Layer 6 of a small transformer language model trained on English Wikipedia (10 layers, counted from 0, width 128).
A neuron adds its activation times its output weights to the MLP's output. To switch it off is to set its activation to zero at one token and run the rest of the model.
A neuron's activation on a vector x is GELU(weights . x), where the dot is the dot product.

Input weights of the MLP neurons that the questions are about. A number n stands for n times 0.003.
n52: 20 -56 44 -32 6 27 -8 -26 -17 -13 -50 -24 23 22 -28 6 -30 51 8 -9 -1 -13 24 -47 23 -17 61 4 28 -1 19 51 -25 -15 16 26 11 76 -38 -11 6 9 54 -8 8 -61 17 46 50 54 10 2 -8 -30 25 25 -39 -53 -18 -15 10 40 -21 -5 20 -53 -20 29 40 -5 20 4 2 -8 49 20 -26 -33 28 17 16 17 -40 5 -38 -59 -27 -1 -44 21 -32 -3 -29 55 9 1 3 -28 -58 -18 -28 -4 -4 9 22 -23 15 -19 19 -28 -26 -7 -32 -29 -21 -4 32 -44 -34 11 -40 -49 19 37 12 8 -6 3
n68: -7 -32 -43 -19 12 -15 16 31 7 -26 13 -40 -9 5 56 -20 42 39 85 -31 -25 -15 28 18 -12 0 -18 55 28 -7 45 9 14 43 -21 -17 16 17 -21 -3 38 7 14 23 -43 -4 -36 -25 -91 10 16 -2 18 0 -25 57 -46 18 46 -9 19 -27 11 30 30 -65 18 -65 -5 4 -4 -3 3 -2 59 32 37 -77 8 -2 96 -6 24 -39 -22 -24 -19 9 47 -9 -9 -37 -15 -17 -1 -48 33 -55 37 -10 29 21 -7 52 29 35 65 67 -21 -57 18 -14 -2 -16 10 -34 29 22 34 -3 -7 -4 -3 -76 -28 3 -24 -15
n499: 25 7 -61 -10 29 6 4 -20 -15 0 29 -6 -10 49 -10 11 20 7 27 1 27 -7 25 -40 23 -17 -11 12 12 2 43 -55 -51 17 -9 31 21 -2 34 10 -35 18 -5 8 -10 -25 -2 -78 1 -14 -17 5 19 16 31 13 -10 -15 29 12 -33 -1 38 -33 33 20 3 16 77 -64 -35 30 -47 -8 0 -13 8 -9 -33 -5 -6 23 -1 -2 -3 -11 2 -30 -55 4 6 21 1 -21 28 24 -44 3 -13 -37 -32 -41 -18 36 -36 -2 26 17 -10 10 -32 -7 2 -16 16 -50 13 5 25 -5 -46 -30 41 16 -2 28 10 22
n617: 34 -7 -6 -3 2 29 -15 21 -8 25 7 11 -22 -18 7 47 22 41 13 -31 51 -22 48 39 -17 -11 -18 40 51 3 -27 -26 46 -18 -16 -25 2 16 6 -30 -21 -23 19 55 33 -29 -2 4 -53 -8 23 12 19 10 -18 -29 -24 12 -19 36 2 -15 -13 -30 10 -12 -34 -6 10 31 14 -27 59 31 -18 -25 13 -29 71 -2 -9 -37 -48 -2 -35 6 23 16 -19 7 23 -4 9 -8 -42 -5 5 -20 -8 46 -26 -34 -6 -4 5 -14 3 -26 -55 -23 19 -6 -22 -5 -8 16 5 -30 -32 69 -34 36 -5 -7 65 9 10 12
n653: 5 10 -1 -12 41 33 11 31 -19 -26 -5 41 -32 -29 -25 9 22 -21 22 -10 5 -17 69 7 -25 -38 5 12 -25 35 40 -35 17 9 1 36 23 -7 6 -21 -21 -39 -9 9 17 -39 16 11 42 23 27 -40 13 -34 -20 75 32 -58 -12 17 -17 -54 2 -19 14 7 3 -36 -11 -9 -29 -14 5 -13 40 -19 6 -25 33 1 28 39 -35 -17 22 -32 4 38 -27 14 -41 29 -26 -40 -8 0 6 -43 -35 -40 -27 15 21 -38 24 8 -31 41 -39 -3 -25 8 -39 7 15 34 3 16 -22 50 20 -19 28 7 -37 8 2 18
n680: -19 -12 42 43 20 2 8 6 28 -21 -12 37 33 31 43 -26 12 19 -2 16 3 -22 -40 7 24 8 -12 -51 13 -65 59 2 -19 21 21 8 -6 19 2 -21 -35 -26 28 -12 -18 -40 -8 -1 18 37 -21 -20 22 36 -3 33 28 20 -28 26 27 0 3 41 54 15 8 3 13 -50 38 63 -2 -34 7 -56 -66 1 -7 1 -4 15 46 -21 13 -18 -3 10 2 -35 -11 47 -34 -15 -48 4 12 -11 -22 -15 3 59 -9 41 -11 -23 -8 -7 0 -27 -47 -13 -44 -14 -19 17 -58 -81 -13 -8 -39 -7 32 38 27 58 19 0
n757: -15 -41 -16 11 60 17 -27 -1 -1 -21 46 7 -54 -32 5 -42 -8 13 -18 58 40 -23 -9 65 0 22 39 -34 -10 37 31 18 -40 17 -5 -15 0 -54 -25 -5 -37 -34 20 -1 -23 -18 51 31 -57 4 26 42 -31 -6 12 10 -56 16 -43 -30 -2 6 22 18 9 10 2 -12 12 3 -7 14 -14 60 0 6 -39 -14 -1 3 23 -9 14 17 -55 22 4 41 32 27 -47 -37 -6 57 -7 -15 -16 20 -39 -35 33 -5 21 -17 0 12 11 -29 35 -35 34 14 8 30 18 4 14 -23 2 -20 58 0 24 -23 8 -39 -9 -1
n810: 43 -21 -32 -30 0 22 24 -13 -1 5 -52 -12 -25 -20 -27 -4 -26 -42 -3 20 12 7 -4 6 -16 4 -10 -19 24 19 22 14 -8 6 6 -42 -20 30 6 -25 -36 -63 56 -23 10 -38 -21 -27 -7 63 15 19 -24 14 12 -32 -32 19 -21 30 14 31 4 -46 -12 12 -3 -13 -17 34 37 -21 -17 65 -17 31 -2 -34 -37 35 -2 46 -4 -17 41 90 10 -20 4 4 -24 2 41 16 6 9 14 -45 -12 -33 -38 29 -18 -16 23 -1 14 10 10 -32 -15 15 46 10 6 -19 -27 -33 5 15 -32 20 58 -2 -20 -14 19 4
n920: 17 4 -9 43 2 34 12 23 19 -3 -13 5 58 -6 8 -39 11 -10 -17 19 19 -42 18 7 -19 33 22 -16 -5 -16 -10 -29 4 17 15 0 18 25 44 -17 -7 23 -30 11 68 -73 -14 -16 22 11 -1 -44 2 30 17 -21 -12 -34 -28 43 -38 5 17 -4 -17 -21 -3 -25 22 20 -43 -1 3 -42 35 33 90 -15 42 -9 9 7 -16 -18 8 34 -16 -7 43 7 -3 -44 0 -26 -21 30 58 20 17 2 -12 28 -17 22 -37 39 30 -22 -37 27 -14 0 -1 -25 -13 0 -22 -32 -3 -44 -40 -10 -20 -7 -43 0 -4 15
n951: -13 2 -15 -4 -33 6 20 28 11 34 -8 -33 40 -24 -33 -21 -7 1 -25 -6 24 61 24 -20 48 22 -23 17 -24 -32 22 16 15 -11 -15 -35 22 8 -14 67 -5 35 62 43 -40 24 -5 30 17 -43 -6 8 -45 27 -40 -48 37 -10 38 22 -3 28 -37 -45 -2 49 -23 11 -17 -14 24 -8 25 3 3 39 10 -42 -49 -7 59 26 -1 19 0 -44 -14 -10 3 38 4 13 28 15 88 9 -6 -46 -16 -19 -15 -23 16 24 13 11 -33 -81 43 22 -17 17 -58 -1 10 -27 2 -6 11 1 0 -13 0 -37 -9 -18 9 -26

Output weights of the MLP neurons that the questions are about. A number n stands for n times 0.001.
n52: 31 30 8 17 -3 -23 -31 -3 37 35 -9 16 52 -1 -5 -21 12 9 44 -35 25 15 2 -16 -76 15 -69 60 -19 -53 -11 28 -1 -18 -18 4 -7 -8 15 -6 -33 -75 4 -25 6 -2 12 -8 -46 4 33 -50 -21 -37 -42 35 -16 38 2 18 9 17 -3 -2 2 65 -15 -34 26 21 -4 -2 45 0 2 18 -24 3 -44 -50 -23 -2 4 43 3 16 -11 6 -6 -23 -16 33 14 15 -29 -29 11 22 -12 4 -32 -25 15 49 0 46 9 28 -24 31 6 1 36 33 38 -10 -21 -11 -10 -57 -16 25 -37 3 -17 -16 22 -22
n68: -67 48 8 13 1 32 -2 -36 26 2 -41 -34 12 18 13 45 -15 2 -5 -44 -54 -1 5 42 42 56 0 -15 -33 -52 -20 -20 -27 -27 41 -60 10 -39 -23 19 -21 94 21 -42 62 15 -4 29 -13 22 -4 -1 -30 -32 6 -41 36 19 9 19 -15 65 -26 -37 -8 16 -13 -2 -33 -34 -31 18 14 -22 31 -1 17 4 -45 24 -13 42 2 5 29 87 29 6 -24 14 -36 65 27 -13 -11 -33 -4 7 24 28 54 36 -6 -2 -2 -24 -36 5 17 48 -26 -59 -42 36 -16 48 -32 -1 15 -6 -32 -21 1 21 77 -12 -26 -35
n499: -4 -32 13 -4 -46 -6 32 7 -10 34 -5 34 24 0 14 -38 33 12 -36 -28 -39 -49 5 -37 -9 40 1 -28 -2 17 19 -9 25 -14 -29 7 -12 -14 -4 -14 23 15 -25 -35 1 -2 -1 -18 -1 -12 19 20 -35 -30 13 -15 4 -13 -32 -21 -13 10 13 49 -7 -20 19 5 28 -30 31 1 -3 65 -55 -7 8 -23 1 -6 3 -21 -8 26 39 -7 29 -10 8 -27 -6 18 -6 -23 31 -30 53 -12 -5 15 -25 34 -7 0 33 -26 -11 -28 32 -28 5 17 -42 66 61 22 20 -18 20 12 13 25 14 -21 21 5 -7 53
n617: -39 1 8 14 2 6 16 10 -47 -2 15 6 27 -4 -1 -43 -15 7 35 24 -27 8 -8 -14 53 12 28 -67 -12 24 -21 49 -4 11 0 -39 10 -28 -1 -3 -8 15 29 18 -40 12 4 -11 0 -21 54 0 40 16 -35 -6 30 -1 -5 -61 27 41 42 -1 9 59 -15 16 -48 21 22 -10 -28 7 5 -8 22 3 44 -38 -25 -18 -21 -10 -2 -11 -1 -8 1 -11 -20 -41 12 2 -9 -11 -43 -39 -39 31 31 22 -17 -13 -9 12 -23 8 -23 9 -1 35 -4 53 41 33 0 -7 8 25 -7 9 -20 -22 3 -9 36 12
n653: -22 44 -8 22 -2 -28 3 -7 6 2 2 -6 14 -14 -28 14 9 -60 -45 22 -30 34 -26 6 54 32 3 -36 0 -24 -8 10 -27 -7 -2 -51 30 1 34 -19 -21 56 -8 -22 -11 -20 12 -13 6 -20 5 3 -51 8 4 -34 22 -48 15 -40 11 4 -11 23 -3 2 19 41 -22 -14 1 -21 23 10 7 9 18 -18 -5 32 0 -17 -4 3 2 -7 50 46 -50 17 23 -65 -27 12 -13 -17 -40 -29 -1 22 -5 -14 12 -17 -44 11 16 30 72 10 -9 -21 15 2 4 7 17 -28 17 7 5 34 4 -1 24 29 22 0
n680: 46 36 -44 39 -38 -14 -19 -30 13 20 34 7 -57 -41 -47 -8 41 -52 -96 43 32 18 24 -41 13 15 14 39 13 -5 29 -34 43 7 27 -7 -13 30 -87 79 -25 14 -24 -30 1 -42 34 25 -13 -38 -29 -4 32 33 0 -1 -82 84 -4 -11 41 -27 -14 -28 -34 -23 -25 20 -11 9 8 -11 22 -10 -29 7 19 23 15 -6 -2 7 48 10 33 30 42 -17 27 -15 -17 -25 -29 10 40 -14 5 -29 -17 16 -10 -20 -24 -32 31 1 -4 12 -23 -6 18 -58 40 9 22 3 -17 50 41 29 14 8 32 28 13 19 -34 -49
n757: 5 -25 58 -19 -11 -26 36 -16 -49 66 1 18 16 29 -41 -27 57 18 32 -73 -3 -22 -52 35 15 3 -4 -38 11 -20 -73 -18 -36 33 -3 -24 7 24 42 3 -25 19 -9 17 14 11 -5 -8 -4 6 -42 6 11 -10 -48 -6 40 -30 45 13 46 -16 6 32 -21 22 -17 30 -59 -10 -4 -52 42 2 30 22 -21 23 27 -3 45 -16 1 55 5 -11 -53 -22 21 -9 -11 -18 42 -26 -42 -61 -29 -5 -12 22 13 7 22 -30 2 -16 15 4 52 -14 20 -45 -35 2 30 44 -18 -16 9 -19 -55 -6 10 40 -5 -3 35 -3
n810: -9 19 3 37 56 31 22 -2 -1 31 6 -10 21 -2 -17 -36 -20 -35 -61 -3 -36 19 52 -3 45 -11 -25 -18 18 13 5 -4 -59 22 26 2 13 -19 14 7 26 -14 -33 35 15 -16 -4 -59 -12 31 28 -7 -28 41 47 3 32 -10 45 29 -30 -20 -11 16 8 -47 28 -15 23 5 24 12 -38 53 35 -15 53 46 -37 24 -34 -13 19 37 -7 30 60 -21 -24 -36 2 -41 8 15 0 23 1 -25 25 20 17 -17 25 -12 -33 -38 22 -25 14 0 -36 -46 -22 -43 9 10 -28 -7 41 -12 -36 -30 -33 -23 -3 -42 -11 13
n920: -23 18 30 -38 -20 -22 45 -40 -21 -26 -12 -35 -29 -15 -25 -17 -1 7 24 -23 -22 21 0 -3 9 -58 -5 59 -10 3 -11 42 4 -27 -13 -41 -41 -18 -16 -42 -17 12 -9 -26 13 34 9 34 -34 -48 20 70 -3 -15 9 8 25 56 -17 -5 13 16 21 -45 -12 -21 14 15 22 8 23 -18 21 4 51 -5 -57 -6 -11 -5 -15 -57 0 30 0 27 24 -16 23 -32 31 21 13 -38 18 13 -5 22 54 -13 24 5 8 16 29 -36 -8 6 46 9 42 -26 71 13 3 26 -8 13 -4 28 -13 8 2 -43 35 40 -7 11
n951: 21 -34 -15 -38 -14 27 49 44 15 64 -65 9 15 -5 5 -13 13 23 14 -41 -33 -41 31 -16 22 13 -15 -7 24 -3 -11 -3 -15 17 4 17 -41 -14 -23 -43 -35 -43 -17 11 38 -27 17 17 -1 5 67 6 24 9 28 5 -36 -16 -6 -49 39 0 7 48 -8 -40 7 -6 11 11 16 -35 -26 12 -9 50 9 13 48 12 -17 -9 11 -23 8 9 9 55 11 -71 8 -25 14 -50 15 6 41 13 -23 15 -34 40 -11 0 -4 8 -3 10 5 27 -13 -76 3 -71 -35 -40 -6 -17 10 25 -5 31 -2 71 -39 35 -23 7

Each question names a token from some text and the token that comes next. It shows the vector x that enters the MLP there. A number n stands for n times 0.051.

Then comes g, the gradient of the next token's log-probability with respect to the MLP's output, scaled to length 1. A neuron's effect is roughly proportional to its activation times (output weights . g). A number n stands for n times 0.0037.

"|", then " 2004"
x: -3 30 2 6 12 18 1 -1 19 10 11 4 0 22 35 48 -37 18 -46 -27 -23 -18 -27 30 -1 -54 20 24 -33 -28 8 -9 -16 26 0 3 -32 9 26 -5 -13 25 21 -69 48 -2 27 -12 8 12 9 -25 -9 1 -14 2 9 18 -6 14 24 6 6 -26 8 -8 2 -16 -36 -2 7 -3 -30 6 3 -43 -8 -9 1 1 19 -3 42 -27 3 6 -13 32 -12 -21 31 24 4 -18 -21 -9 10 3 15 -35 -9 -19 -1 -2 -8 -14 21 -28 22 33 23 19 -24 14 -10 -24 12 52 -17 -25 0 8 -9 30 -6 10 -48 12
g: -17 24 -7 -31 -8 3 18 -20 -11 -8 -31 -8 -3 -17 -75 -16 37 28 -37 -36 10 -10 22 0 34 16 11 38 3 29 -4 13 -14 25 25 -10 -26 9 9 -12 -16 28 -15 -13 33 -4 22 -22 -20 15 -37 -19 10 18 -40 8 31 24 3 12 -48 32 31 -12 -27 9 -32 -39 31 -14 -3 53 45 1 -11 -13 -7 18 25 26 -36 42 -9 8 -21 -35 -11 -21 29 13 -16 1 -3 -37 5 -45 44 -37 21 3 1 5 -29 39 5 -30 7 11 -42 -4 -20 -7 6 39 39 1 -1 -10 31 23 6 -4 -5 8 -28 17 4 11
Which neuron, switched off, lowers the next token's probability most? n680

" F", then "il"
x: -2 12 14 -5 7 3 3 8 23 13 1 -8 18 -25 12 22 -24 41 -27 -19 -31 -7 -2 -4 27 -39 13 24 -12 10 -20 40 8 17 27 3 -6 36 -8 24 5 5 1 -37 53 -26 -39 15 -22 -31 30 -12 -20 -47 -9 8 -10 54 -25 -19 -22 19 28 -27 5 3 -17 -6 -13 -12 8 -4 18 -4 11 7 -27 -15 14 7 24 12 3 -56 25 -1 16 40 -36 -38 -25 0 8 9 -3 -19 18 0 31 14 23 -3 -17 -5 2 1 25 -8 24 8 13 17 -21 18 -21 -20 3 44 -31 -28 10 -17 21 24 -11 -3 -38 -23
g: -19 -4 -12 13 -30 14 -35 -9 24 3 17 18 10 36 9 5 -25 -43 1 -17 -9 -2 36 24 12 6 -47 -21 -1 -15 -8 -24 -11 -15 46 -20 -4 -27 0 17 12 -23 -21 -16 -3 -46 3 -12 0 20 -45 -20 -20 -14 22 51 -3 38 -29 26 60 39 -29 6 31 -3 -1 -1 13 4 17 12 -32 -5 -28 28 -34 41 -22 -15 -19 18 17 3 59 -37 17 -34 -15 29 -3 -12 -14 4 -21 -47 -17 -17 22 5 -5 -2 -1 8 10 18 -9 55 -9 71 -12 9 -18 31 -14 -35 10 7 10 -18 -14 1 -2 -12 25 23 -2 44
Which neuron, switched off, lowers the next token's probability most? n52

" |", then " 0"
x: 27 36 -14 -18 28 43 8 -1 8 1 23 -19 4 -31 4 56 -37 15 23 -21 -5 -40 -42 -9 2 -43 -36 10 -39 10 -15 19 13 -3 -2 7 -10 20 -6 14 5 -9 0 -59 51 -15 -9 -11 1 -4 17 13 19 23 -4 14 -2 67 34 -23 -3 -13 -14 -38 -1 -14 44 1 -24 -12 7 18 -51 27 -29 -25 -17 -1 -3 17 14 28 39 6 10 7 17 -19 16 11 22 -2 1 24 2 -18 -11 -8 7 -14 -17 2 6 -44 14 -27 19 -19 15 18 -1 -14 -13 1 4 -23 10 -8 -13 -39 4 15 3 0 -4 11 -22 16
g: -3 35 5 -16 -9 24 35 23 17 -11 -13 -28 1 -38 -2 -55 2 18 19 -16 4 10 22 -12 2 17 -14 -25 39 32 -3 48 7 4 -14 -41 23 11 4 56 -12 -20 -12 17 47 -24 32 -21 -18 -6 -60 7 7 25 -37 6 12 -30 8 51 24 10 -31 6 35 -13 8 -21 21 -45 23 -8 -5 1 -8 -15 17 -25 -16 -5 29 35 8 -11 1 28 -22 -13 3 -5 -30 -14 22 7 15 16 2 -64 14 -25 -22 27 -16 -45 -30 16 -15 -29 -12 -30 17 -39 -31 -2 26 10 -21 17 1 5 21 44 0 15 15 -39 8 26
Which neuron, switched off, lowers the next token's probability most? n810

" At", then " the"
x: -11 57 29 23 23 -15 -9 7 8 -25 13 -28 17 18 13 21 -6 24 -35 -2 -21 -23 -37 14 -3 -22 13 6 -12 -18 -22 10 -14 12 24 -24 -13 31 -8 12 -26 6 22 -30 68 -45 8 -4 1 -49 33 -19 4 -48 -3 9 9 13 -22 -10 -1 -5 26 -15 -11 7 3 -19 -19 18 -2 -11 -3 -12 7 -23 1 23 13 13 29 4 23 -23 17 10 27 18 -10 -15 17 15 43 1 -32 -15 23 -29 15 0 32 -40 1 -12 -10 1 23 -23 40 29 25 -30 -22 8 -19 -24 -17 41 -16 -11 -7 -9 8 37 -10 -2 -13 -27
g: 16 36 -18 37 17 13 11 -20 -6 15 -45 -20 18 -17 -6 -9 11 -15 4 -15 -56 -13 -39 13 -8 -27 6 21 1 -1 -7 -22 -1 -42 -13 -12 26 15 -9 -15 6 37 37 -16 -3 -10 30 21 -30 21 34 8 -4 12 -14 24 21 21 -28 19 -68 -42 2 -19 -27 -10 8 36 13 -7 10 13 -16 -25 27 -32 5 21 -9 -5 -12 22 -8 -41 7 22 49 21 34 -12 -5 48 50 -18 -13 -8 48 56 15 3 18 22 -46 21 16 4 -48 -31 -13 -18 5 5 -27 7 -26 29 -22 3 -11 12 -29 3 -19 -34 19 24 3 -9
Which neuron, switched off, lowers the next token's probability most? n920

" b", then "oy"
x: -14 17 26 -16 -17 4 4 0 39 17 -5 -59 -6 -25 13 9 -4 0 -24 -9 -22 26 15 -19 7 -43 -6 -4 -16 -26 -14 7 5 33 25 0 26 5 -3 34 18 1 14 -50 36 -29 -21 7 7 -33 54 4 3 -32 -16 25 10 22 0 -26 -14 30 -2 -22 -4 5 -6 -24 -38 -18 18 -20 -22 6 28 -4 1 5 28 9 40 -16 6 -10 -18 -25 32 40 -14 -20 -18 4 10 -2 -4 -6 18 -12 33 7 46 6 -32 17 -9 44 14 -8 21 38 7 8 -30 -22 -15 0 23 21 -43 -27 -12 25 8 16 2 -13 -41 -17
g: 19 16 43 31 4 7 8 5 -38 12 30 1 -17 -47 2 -35 37 6 8 -1 -1 -16 -13 12 12 36 25 11 12 -28 28 -11 19 17 -12 36 10 1 -40 -3 -13 29 -26 3 12 -2 -43 -12 -48 -1 13 23 5 8 -6 -59 38 -60 -3 -14 -17 -13 -31 -10 24 -19 16 4 -20 -27 -3 17 -17 -32 16 33 40 2 4 31 14 -4 -6 -5 14 35 -34 -11 35 -25 -3 -3 24 -60 -1 24 -3 23 -38 -3 26 14 -20 21 -23 15 -39 -19 -41 8 -9 -6 -15 36 13 -6 -10 19 -17 41 3 -52 46 -17 33 -3 -11 8
Which neuron, switched off, lowers the next token's probability most? n68

"ff", then "arth"
x: 30 18 4 13 -9 35 -2 -12 8 12 31 16 -3 16 43 36 -15 24 -21 -37 -12 -6 44 -12 22 -49 4 -2 -25 3 9 -28 10 2 0 7 -1 48 1 -34 -4 9 -5 -32 22 16 -28 -27 -24 -1 13 -7 -11 -33 -25 22 5 12 -11 -18 15 4 -1 -40 -47 7 8 21 -19 22 -16 18 -67 -17 18 3 -36 8 10 -18 30 20 -23 31 6 19 36 -15 -16 -38 -29 23 -2 4 15 10 23 32 23 -26 -7 -32 -9 -18 18 10 11 -27 -4 4 7 16 -51 8 23 -11 -2 27 -13 -19 21 1 39 5 -27 22 -4 -5
g: 8 -3 -23 -10 5 -10 0 43 8 -3 -9 -6 -24 -38 11 40 -7 2 4 16 18 21 -2 0 42 -5 -34 -5 -21 -58 13 -4 1 41 -11 -4 19 -49 -1 -27 34 25 -17 11 -24 -12 18 -25 6 12 60 -4 -43 -13 17 29 -2 -6 37 -25 9 12 39 -25 -17 -1 -20 -12 -39 6 12 -13 9 14 -41 11 1 29 -6 24 9 -46 -24 8 25 26 -4 23 -67 19 15 12 6 50 -18 -38 -3 -8 32 36 9 0 -19 9 18 3 3 20 13 -48 -32 -23 20 -27 -4 -23 20 22 35 -26 1 -34 0 14 -31 36 -36 17
Which neuron, switched off, lowers the next token's probability most? n653

"25", then "06"
x: 24 1 -1 19 22 19 -9 -2 -6 25 22 -8 2 8 41 44 -25 39 -3 -20 -10 -8 2 -4 16 -44 2 29 -51 -33 -17 -5 -4 0 14 20 -14 14 -13 14 31 17 -15 -84 63 -28 -7 -10 -2 -23 36 -23 5 3 -8 -9 5 19 1 -24 9 -8 8 -33 -12 3 -2 0 -1 27 -16 -12 -38 7 19 -22 22 -12 25 26 19 -1 22 -13 2 -2 -20 33 -30 -18 -22 30 13 -8 -12 15 23 -52 21 -5 14 -21 -6 -12 -10 -2 30 -19 3 24 1 -1 -13 6 -21 -12 13 43 -15 -48 -1 7 11 26 3 11 -48 8
g: -1 43 -28 -26 -40 10 41 -15 -4 31 2 -14 -40 -2 -27 -1 -24 -8 20 12 -9 -5 -29 11 -10 -7 -15 -4 -29 3 6 -25 40 11 -33 -6 -4 -14 8 -29 -43 25 -17 25 8 6 -72 -14 6 3 -63 16 6 23 -12 47 -6 -18 -26 27 7 -25 6 -36 0 -7 -38 -21 36 17 30 6 44 61 -9 7 -8 -23 49 -4 -3 20 -15 -2 -44 24 16 -16 3 -22 -30 24 -21 -12 17 23 12 45 26 9 -12 18 -24 -7 -10 20 1 1 24 -5 3 36 0 13 25 43 -15 21 14 -13 32 -48 7 16 -6 -4 -7 22
Which neuron, switched off, lowers the next token's probability most? n920

"ard", then "inal"
x: -2 27 -17 -16 -52 21 21 -27 -8 21 -21 -41 9 -30 13 47 -28 21 -19 22 -23 17 -29 -16 19 -13 -8 -7 -27 -4 -16 6 27 4 -17 6 -7 68 -11 37 51 3 6 -58 10 7 -17 33 -1 -17 31 -12 -7 -32 6 1 20 10 -14 11 3 38 -2 7 -12 -32 -9 17 -42 11 3 -12 -12 -1 25 -7 6 -5 2 17 13 0 -16 -9 35 -23 42 -15 -14 -21 -16 -17 -2 -17 26 -3 -13 0 16 -2 11 -25 2 -12 11 -23 30 1 9 -4 -14 39 -6 25 15 26 -32 92 -3 2 3 15 -12 -13 3 8 -31 -3
g: 48 -2 13 21 -4 -14 43 7 11 -4 -30 -29 7 -34 37 16 -34 -15 23 -14 -4 31 -17 2 -27 27 15 29 -32 37 -21 -10 9 14 -37 -37 -6 3 -40 18 -20 -38 7 -15 26 31 -35 20 -46 -11 -1 10 -22 19 17 -6 15 -43 -46 -29 53 4 -26 18 -24 18 -39 21 7 18 17 -25 28 -57 -15 -24 19 4 12 18 1 24 -64 5 -11 28 -9 21 5 5 -5 -1 -32 17 23 -42 0 33 -5 -11 1 -6 14 27 27 4 10 8 -24 44 0 28 -8 -1 3 4 -12 17 -25 3 -6 -29 -20 32 -6 31 24 21
Which neuron, switched off, lowers the next token's probability most? n951

"i", then "ust"
x: 13 51 -14 -24 44 17 9 -19 7 13 1 -1 -21 -31 10 51 -23 -1 7 -26 -15 1 -20 -28 11 -17 -15 17 -2 -2 25 29 10 10 -5 -4 -5 41 5 -13 45 -16 7 -20 5 5 -12 19 -2 -64 47 1 17 -30 -16 5 21 10 -3 -23 -4 7 -3 -32 -9 16 39 -8 -65 19 12 -8 -41 20 25 -7 -8 8 33 5 41 22 20 13 16 -16 21 -8 -3 -14 -43 2 -8 -11 -4 15 -18 -6 24 9 2 2 -20 -17 -29 -12 29 -6 6 33 -38 4 -43 -7 2 14 -22 18 -4 -20 -26 -18 21 15 -10 21 -38 11
g: -8 -30 27 6 8 34 -17 7 53 5 -13 28 16 -77 -45 21 -22 -10 -11 -31 -3 0 -64 -14 3 10 38 7 20 17 13 -24 -26 -29 -20 6 20 -31 -20 -12 40 0 22 -19 -1 36 -61 -10 -3 31 17 -14 10 -9 7 0 -2 8 13 22 -54 -17 -31 14 19 -5 1 10 24 0 33 -46 13 9 35 6 -24 -1 4 -7 6 6 -3 25 3 18 -4 -1 -50 -4 2 7 8 -28 -6 -41 -14 -12 -15 -19 45 27 9 6 3 -3 34 35 35 -13 -7 24 -11 49 2 3 -22 13 -29 -17 -13 13 -10 54 -33 -8 13 20
Which neuron, switched off, lowers the next token's probability most? n653

"off", then " appearance"
x: 21 -3 -20 -8 -5 21 5 5 19 2 -5 -23 -3 -19 34 54 -30 4 -22 -10 -5 -14 20 -25 0 -55 1 21 -25 -24 -40 -8 18 4 -14 -5 4 71 -8 20 18 9 -2 -69 50 -3 -16 -34 -26 -27 38 0 7 -15 -18 -15 27 2 7 -5 21 11 10 -45 -18 -3 -19 14 -23 22 -30 -10 -29 7 31 -13 15 -15 31 -14 15 0 -3 -7 31 15 21 39 -2 18 -24 12 -12 -21 -6 5 22 -14 8 7 -3 -14 -34 -2 30 1 6 2 -21 0 1 32 -18 -3 0 18 -10 53 -17 -9 -5 25 22 33 -23 27 -10 24
g: 25 -6 -30 16 16 -2 -22 6 -27 -14 -3 -6 -24 -20 -37 -7 4 -5 -27 33 28 14 -32 -23 5 12 13 3 23 -13 -10 71 54 29 -24 -6 13 1 -19 -4 -15 -18 34 -18 24 -9 12 -36 -11 7 5 15 38 18 4 -2 -12 -10 11 -7 -24 32 9 -12 -16 7 -28 -51 10 21 32 -12 -26 -36 17 -42 50 18 24 17 -17 -1 -12 -6 -32 -3 6 -3 4 -21 -20 6 4 8 7 32 5 1 -2 -13 -10 6 23 9 -92 29 -17 -14 3 -28 57 27 31 37 6 -24 -1 -27 -12 -31 -15 -8 15 -31 26 23 58 -6
Which neuron, switched off, lowers the next token's probability most? n617

" |", then " "
x: -15 27 -12 -1 18 11 -26 -17 2 14 37 -18 2 7 27 21 -35 12 -29 10 -20 -19 -36 14 22 -33 24 14 -23 16 -1 -7 -15 6 -1 -15 -13 -21 -15 -39 -13 -10 5 -69 51 -20 19 9 -3 7 24 0 -15 20 -12 13 -29 55 -32 -7 17 2 -6 -29 10 -16 -2 25 -6 34 -8 10 4 36 -6 -25 -19 2 23 3 3 32 50 -9 12 13 9 19 -25 3 -10 10 24 17 -8 -6 6 -16 -1 8 10 -27 6 -28 -3 -10 7 -36 28 16 10 -3 0 37 -11 -36 0 69 -10 -25 11 -7 -18 27 7 17 -61 -2
g: -8 -25 34 19 -8 -45 -18 29 -7 14 67 1 -39 48 -3 34 -3 6 -12 -15 18 -37 -5 59 -3 38 5 -31 -12 11 -17 -7 3 15 -21 -20 2 -30 -19 8 1 11 -4 -9 0 6 4 44 -7 3 -23 9 -32 11 20 -2 -14 3 24 18 47 83 -2 -1 2 -3 -13 -13 -22 -11 38 -36 -41 -7 -44 -7 29 1 18 -4 -12 -7 -1 -20 -7 46 -30 -27 -16 15 6 -36 -23 26 -14 1 4 -24 32 -2 -40 19 32 -3 -11 2 -37 -11 -4 11 -30 2 13 14 -22 2 9 6 -32 28 -10 -14 25 44 -47 -1 12 27
Which neuron, switched off, lowers the next token's probability most? n757

" K", then "r"
x: -17 8 28 -12 -31 23 -3 -11 -18 1 57 -7 -18 -7 -4 29 -34 9 -22 -19 -1 -10 5 16 12 -26 2 -22 -18 10 -1 -2 -16 -5 17 16 5 2 5 -18 20 -9 -19 -25 13 0 -2 25 -15 -6 40 -9 -10 -52 -6 5 -19 40 6 -33 -9 30 -5 -35 19 -35 8 0 -4 -3 25 3 2 6 11 20 -14 -12 22 7 55 10 -4 -36 -9 -43 39 8 -11 -5 3 -36 20 62 -3 -23 19 5 42 4 14 11 -1 16 -34 9 21 -33 -23 12 36 -13 -17 25 18 9 -9 34 6 -18 -3 2 0 32 19 9 -65 -12
g: 47 -15 2 11 -1 -71 18 26 14 39 42 13 -6 25 -32 5 -33 13 -43 -8 11 -30 -16 -13 -3 47 -39 -16 -15 -13 -9 39 -5 -6 19 -34 -1 7 21 -14 28 -8 0 15 10 -40 -3 -2 -24 -17 8 -33 -4 3 30 30 -31 -1 20 6 16 26 -23 -16 1 -6 -32 16 4 -7 -42 -42 -37 26 -3 6 -1 37 -24 15 4 15 9 -17 -8 -32 15 -13 6 -28 1 31 -6 33 -48 27 12 48 -3 31 -34 -8 18 -8 25 -10 -11 -25 26 -29 18 15 24 20 -23 -22 -7 9 4 -12 -2 2 2 48 -59 17 36 28
Which neuron, switched off, lowers the next token's probability most? n52